Layer 4 of a small transformer language model trained on English Wikipedia (8 layers, counted from 0, width 64).
A neuron's activation on a vector x is GELU(weights . x + bias), where the dot is the dot product.

Input weights of the MLP neurons that the questions are about. A number n stands for (n - 500) times 0.0018.
n12 (bias -0.020): 513 329 715 468 502 424 425 529 772 490 370 395 271 349 888 334 435 662 790 428 583 456 540 384 818 515 513 319 366 670 658 408 287 527 721 643 555 474 840 542 645 593 783 266 612 553 538 347 531 649 294 652 396 608 495 285 432 364 400 453 723 650 420 515
n19 (bias -0.021): 311 395 578 602 492 215 329 544 452 678 459 382 637 628 305 369 561 616 929 796 180 421 376 581 491 539 712 404 626 451 729 650 531 575 564 572 328 837 490 552 710 517 566 416 361 489 514 263 524 504 308 509 206 562 603 589 477 353 378 527 478 513 669 563
n21 (bias -0.015): 482 521 347 390 409 328 482 178 405 447 489 583 737 730 356 406 354 515 764 539 311 660 567 494 761 573 629 599 539 641 468 619 395 614 405 483 533 644 333 448 787 372 477 596 486 488 500 339 280 298 235 454 396 653 673 433 474 808 530 438 513 510 478 762
n47 (bias -0.008): 198 381 743 568 547 548 457 439 463 687 482 412 470 442 621 470 558 387 420 457 504 445 419 664 539 412 451 360 212 688 634 575 312 554 552 484 480 519 431 678 638 436 510 732 600 448 495 318 632 594 244 624 503 625 216 565 558 410 576 759 460 471 572 534
n48 (bias -0.015): 386 650 516 343 658 343 299 586 354 705 414 400 604 456 125 476 446 557 625 461 280 605 542 553 432 163 782 522 512 572 650 588 470 670 475 642 415 720 342 478 782 331 632 531 505 497 366 70 570 400 438 430 602 441 19 504 481 474 480 452 610 653 683 538
n101 (bias -0.019): 336 619 448 356 497 140 502 311 428 659 402 497 614 460 421 301 551 625 861 525 690 538 713 546 490 448 752 491 517 371 547 695 540 516 403 886 716 324 360 365 473 432 434 347 603 713 584 513 722 357 384 550 385 601 493 592 342 426 366 599 433 599 671 440
n117 (bias 0.002): 589 510 588 516 636 590 529 500 297 567 451 470 595 491 529 272 555 593 669 587 388 441 479 480 792 319 497 530 390 383 518 652 271 501 511 577 544 624 561 573 504 376 558 535 422 677 751 355 566 446 490 639 492 457 511 512 591 459 403 351 466 396 604 315
n124 (bias -0.014): 368 327 774 649 521 321 457 339 526 754 451 685 564 818 294 408 347 638 469 527 209 510 643 524 607 783 549 295 516 708 650 578 512 556 254 474 503 527 352 532 419 485 438 545 287 553 624 336 480 339 465 462 348 564 595 409 292 533 342 281 650 658 515 709
n125 (bias -0.002): 370 518 323 425 338 446 580 499 441 397 422 616 606 489 383 659 439 557 323 633 560 571 473 492 246 585 460 467 608 498 634 426 596 398 568 475 387 512 450 470 524 570 583 623 421 480 475 369 745 442 497 460 631 489 473 513 425 507 597 565 669 511 477 453
n126 (bias -0.013): 500 409 650 690 540 307 461 512 624 512 483 381 670 542 715 451 359 730 633 385 541 412 605 383 429 524 541 484 340 739 540 498 448 594 781 578 451 335 489 418 379 536 701 402 588 594 367 453 360 392 370 560 576 537 528 251 611 610 388 452 525 614 641 426
n131 (bias -0.009): 94 306 527 522 630 630 440 528 326 309 407 531 596 762 394 457 452 641 605 581 178 541 846 574 745 387 623 444 431 441 670 610 428 616 574 594 358 497 505 655 628 459 517 534 411 339 467 459 607 319 352 475 363 528 606 670 501 330 732 559 405 704 634 472
n132 (bias -0.005): 419 466 683 440 270 67 395 500 666 616 424 648 556 373 588 575 385 535 779 709 308 567 528 575 340 683 643 380 617 511 445 730 622 565 438 832 321 687 377 492 584 462 598 571 364 386 522 341 581 617 336 402 377 536 503 644 279 650 357 636 703 522 480 439
n146 (bias -0.030): 415 281 764 509 477 500 735 488 447 402 262 456 485 415 706 507 582 663 738 579 584 203 746 250 778 632 617 269 770 849 650 378 250 474 340 762 381 658 400 758 637 366 355 432 457 530 104 570 339 512 423 665 360 588 608 764 663 648 620 419 804 854 545 418
n148 (bias -0.000): 471 375 438 465 399 506 505 568 403 534 451 485 375 536 508 613 561 657 587 408 417 490 528 569 540 459 547 567 582 661 538 375 483 715 364 544 316 547 434 542 604 367 551 584 501 487 431 438 505 450 309 604 415 515 499 389 381 525 643 501 506 469 440 563
n166 (bias -0.016): 344 513 51 469 383 487 526 415 235 762 335 400 730 620 428 445 597 356 569 638 271 548 332 872 376 636 436 464 629 716 625 301 357 522 567 418 192 568 777 579 497 482 580 887 434 815 363 417 356 333 506 612 478 510 491 496 454 509 530 350 601 396 614 453
n168 (bias -0.003): 509 288 540 359 557 451 413 359 407 550 485 179 679 445 535 287 700 764 729 345 600 630 592 391 520 529 532 462 506 256 421 601 476 459 164 501 508 554 545 625 847 660 377 605 627 659 451 432 518 494 676 658 323 394 646 433 353 493 618 717 546 523 461 777
n175 (bias -0.023): 304 482 768 735 374 301 573 434 660 694 499 528 546 663 406 712 567 519 450 531 325 177 541 627 414 569 402 229 789 669 607 384 574 530 326 828 335 559 343 579 434 538 505 496 475 654 475 200 391 575 299 497 329 812 726 687 449 421 538 504 706 580 486 909
n240 (bias -0.012): 468 611 601 491 531 205 433 402 278 600 321 89 733 179 573 630 648 430 625 762 499 580 372 554 381 357 721 665 374 579 556 447 615 490 415 515 537 541 646 803 617 399 675 235 434 493 362 666 519 591 512 559 404 435 369 583 378 511 571 458 387 556 609 474

Each question shows a token from some text and the vector x that enters the MLP there. A number n stands for (n - 500) times 0.012.

" took": 432 401 492 418 498 291 582 634 563 554 902 477 446 575 564 453 446 600 543 501 501 547 427 485 422 554 412 610 445 603 447 457 461 460 435 513 502 491 495 502 503 419 486 521 434 455 627 481 562 565 439 620 528 512 514 442 358 388 475 510 431 585 504 489
Which neuron fires most, and how strongly? n132, at about 2.2

" right": 471 453 479 478 423 378 480 672 485 461 931 526 433 587 422 491 488 634 511 476 490 476 389 502 475 647 438 575 483 575 507 460 515 478 472 476 551 499 476 497 481 435 425 467 507 451 622 563 416 572 451 625 548 508 444 436 354 397 467 455 537 597 453 508
The two highest activations, in order: n124, n148

" ": 421 432 495 460 408 356 541 684 541 428 799 503 552 602 414 504 443 555 474 385 552 552 452 499 512 603 421 547 479 550 501 431 495 420 423 506 483 514 526 445 520 387 396 492 510 522 616 531 461 496 410 587 797 532 512 488 433 415 501 484 448 525 463 512
Which neuron fires most, and how strongly? n125, at about 0.93

"bo": 582 433 450 453 489 391 540 674 459 406 874 449 449 515 518 569 439 573 485 460 557 482 494 430 522 492 282 685 445 498 380 367 535 407 466 459 491 526 559 474 592 385 352 524 509 487 493 601 444 571 507 556 559 538 579 477 492 503 520 512 479 566 481 508
The two highest activations, in order: n168, n148

" an": 495 360 544 585 404 346 561 685 563 533 865 406 579 566 514 440 417 566 505 477 533 541 335 474 477 550 407 574 416 584 521 456 560 358 506 507 444 501 477 517 528 396 404 515 431 480 579 491 501 457 392 631 620 484 508 440 449 466 540 459 502 526 514 471
The two highest activations, in order: n126, n124

"-": 425 397 543 388 463 383 560 709 416 415 832 468 594 519 471 518 441 569 473 498 553 550 463 516 530 480 424 651 408 556 491 477 489 361 386 417 505 519 502 549 499 364 419 499 434 491 565 524 585 505 454 615 665 455 529 548 490 543 500 452 490 493 549 374
Which three neurons fire most, strongest first? n117, n125, n240

"\n": 443 381 477 398 442 378 586 707 484 426 797 490 536 524 483 536 450 626 570 472 486 499 499 438 549 512 486 577 551 557 512 465 532 334 431 535 464 556 462 522 559 299 390 515 386 421 572 472 505 509 449 613 669 420 521 635 419 490 479 543 502 526 465 448
Which of these neurons fires most? n146

" of": 352 464 522 444 484 327 510 725 530 460 920 528 525 595 494 531 462 561 489 487 574 489 374 493 467 573 438 563 488 534 433 490 529 436 421 515 491 551 476 485 490 368 395 466 468 538 577 564 555 445 433 621 521 544 509 524 494 413 481 491 496 456 392 509
Which neuron fires most, and how strongly? n175, at about 1.5

"==": 414 451 510 526 385 322 451 605 624 450 854 507 511 491 457 557 508 675 497 527 499 539 470 496 436 480 410 569 540 621 498 467 578 369 407 519 459 609 469 569 526 323 425 377 455 440 575 599 554 505 445 579 582 432 463 568 400 480 483 504 461 526 487 452
Which neuron fires most, and how strongly? n132, at about 3.5

",": 374 429 459 416 547 434 503 744 457 387 920 551 491 567 472 553 494 589 493 475 515 564 502 489 476 476 463 591 532 438 524 455 478 420 427 478 495 555 489 536 553 352 414 529 434 473 596 515 540 525 386 559 532 541 517 528 373 416 546 461 474 457 497 522
Which three neurons fire most, strongest first? n131, n148, n125

"ach": 470 439 563 429 443 410 541 650 618 471 931 474 531 581 428 548 433 621 537 454 544 541 474 532 415 523 433 594 355 525 410 441 524 478 434 499 535 481 404 443 481 391 376 468 538 444 576 536 473 420 454 583 563 570 468 432 392 525 543 507 477 550 495 524
Which of these neurons fires most? n126

"a": 593 428 445 455 489 395 545 664 484 443 909 479 534 592 532 526 463 513 486 455 518 492 492 466 347 467 343 619 534 517 369 449 533 396 449 423 477 550 477 509 599 401 329 534 482 563 532 625 479 497 434 601 543 526 520 478 481 492 524 516 557 485 454 483
Which of these neurons fires most? n168

" story": 516 362 523 490 410 394 575 741 474 483 918 560 461 532 479 500 547 603 451 459 414 486 474 488 561 512 504 600 543 529 426 470 464 432 425 417 493 497 479 560 461 383 383 539 447 500 678 541 486 488 484 607 557 428 514 491 464 459 463 455 473 459 522 450
Which of these neurons fires most? n117

" M": 663 387 489 386 472 433 592 708 438 415 818 490 635 547 518 502 441 456 487 512 546 555 549 509 466 464 418 629 483 550 450 430 490 396 427 529 474 473 514 485 515 335 398 514 451 492 566 578 461 462 475 633 655 429 542 563 423 454 543 432 378 465 505 459
The two highest activations, in order: n117, n148

";": 433 431 516 464 509 418 573 720 517 362 909 558 507 545 519 506 488 554 516 411 469 554 513 527 477 500 423 576 493 457 486 438 468 367 397 486 408 525 504 486 524 405 410 514 412 463 588 530 580 549 358 527 607 537 531 562 459 450 574 477 498 479 464 487
Which neuron fires most, and how strongly? n131, at about 1.3

"sur": 483 397 520 496 355 297 606 698 625 524 858 477 534 591 481 517 430 563 498 531 537 557 448 459 478 541 462 629 374 507 485 451 536 497 416 481 559 508 414 440 449 386 398 430 485 461 565 567 498 431 459 643 622 501 469 405 481 529 505 488 398 446 512 535
Which of these neurons fires most? n126

" Catholic": 507 413 488 544 475 413 530 690 558 517 872 484 440 521 502 511 511 561 501 387 554 485 423 473 543 526 340 610 503 556 482 505 579 404 373 499 543 519 431 513 501 288 401 556 472 516 639 597 535 469 400 614 505 514 421 430 427 453 510 474 491 552 373 561
Which of these neurons fires most? n148

" mi": 500 475 418 397 399 359 509 697 401 465 863 503 493 591 451 534 414 622 503 426 497 491 469 439 542 560 374 500 480 563 400 527 494 430 462 423 523 520 528 449 484 436 434 524 512 480 603 617 441 571 383 628 633 533 577 463 469 416 427 468 523 606 522 544
Which of these neurons fires most? n21

"S": 628 474 453 376 480 401 502 685 458 442 851 508 583 512 449 507 448 628 546 466 563 546 429 507 568 418 515 622 486 562 437 491 466 423 370 579 465 554 456 426 531 318 333 440 448 532 563 512 492 464 438 624 590 493 501 567 420 451 509 565 435 490 535 424
Which neuron fires most, and how strongly? n101, at about 2.4

"The": 545 376 509 441 514 403 540 710 445 498 897 472 576 502 473 503 481 562 539 467 541 470 378 506 565 502 444 584 471 524 573 462 516 362 404 534 461 557 487 488 552 325 413 523 420 472 606 516 615 515 390 629 535 430 462 491 492 457 434 519 444 461 534 442
The two highest activations, in order: n117, n19

" minor": 596 396 486 533 460 433 487 653 489 517 875 475 494 565 504 503 475 621 459 386 532 487 366 459 476 582 429 570 474 578 533 533 598 344 392 490 480 489 486 502 493 402 286 525 536 502 580 603 490 461 388 652 548 479 507 428 534 385 520 484 479 500 459 517
Which three neurons fire most, strongest first? n168, n148, n124

".": 404 484 422 541 392 409 535 686 482 327 892 499 500 540 537 584 463 623 576 482 511 529 466 504 461 561 402 563 520 436 531 483 494 414 438 476 428 544 415 571 535 390 429 477 437 448 629 541 557 515 435 594 588 457 489 519 383 445 565 468 497 457 498 506
The two highest activations, in order: n125, n148

" Ar": 598 402 454 387 409 320 550 708 523 597 844 526 557 577 524 456 435 505 524 503 606 519 476 472 482 535 428 570 483 471 418 402 517 483 425 482 521 538 424 475 542 348 404 508 456 546 587 618 468 391 439 609 599 518 533 550 394 434 512 529 364 519 447 493
Which neuron fires most, and how strongly? n101, at about 1.4

" revolution": 556 470 574 514 482 483 554 692 515 528 892 519 509 509 472 523 429 596 484 408 467 493 470 369 525 509 466 631 489 589 485 491 499 343 407 471 503 539 462 570 491 364 377 557 485 493 656 490 543 474 412 656 530 429 452 458 387 438 514 451 449 476 485 430
Which of these neurons fires most? n117

" The": 557 394 482 428 480 408 528 687 465 507 936 462 586 505 494 503 509 547 518 475 541 509 354 519 499 497 398 562 500 516 589 466 540 386 421 489 436 549 456 488 549 366 425 502 434 489 604 484 592 504 392 631 569 437 485 485 445 448 453 501 466 480 506 506
The two highest activations, in order: n19, n148

" In": 458 553 498 396 525 325 564 704 459 530 890 439 504 500 464 502 436 620 499 466 570 564 436 462 461 474 502 595 478 545 467 514 467 481 420 476 454 620 447 479 544 374 459 521 411 479 570 495 569 522 413 640 627 464 464 524 431 387 454 513 428 495 402 508
The two highest activations, in order: n48, n148

" to": 382 485 498 469 471 314 468 718 503 505 924 518 500 582 465 506 482 623 530 468 549 487 376 500 462 541 383 572 424 495 487 413 505 500 510 539 464 528 469 469 507 377 430 448 446 515 560 564 479 498 442 596 542 516 564 556 376 380 533 522 474 522 471 549
Which of these neurons fires most? n175

"ado": 529 455 475 460 359 386 575 677 495 474 858 507 479 581 362 535 481 565 536 412 508 519 489 491 488 527 346 606 491 487 421 448 579 446 431 428 573 499 504 497 565 334 348 526 480 502 561 631 377 450 424 659 558 483 493 477 518 495 507 465 456 581 492 607
The two highest activations, in order: n21, n148

" as": 406 388 512 473 476 413 552 708 492 471 914 523 510 498 531 497 470 575 489 473 569 599 473 460 407 446 328 589 428 584 436 388 438 418 495 438 525 486 512 589 553 381 439 491 410 523 540 515 534 495 452 606 583 495 540 563 448 486 554 490 468 451 477 477
Which of these neurons fires most? n47

"9": 487 483 499 449 470 365 513 728 603 283 852 451 514 606 461 519 490 566 502 477 562 489 434 425 501 559 461 496 457 519 478 478 516 395 474 503 458 577 519 454 548 426 331 490 509 504 652 539 396 468 420 626 607 519 525 403 486 461 547 453 494 540 464 545
Which of these neurons fires most? n21

" remain": 480 369 514 498 513 367 576 738 575 542 854 502 485 581 587 500 435 673 535 436 491 534 424 509 457 569 434 636 433 578 481 429 432 413 463 493 455 502 505 431 517 398 435 501 504 399 594 502 492 465 382 564 591 529 440 394 455 381 521 458 448 576 455 547
Which neuron fires most, and how strongly? n126, at about 2.7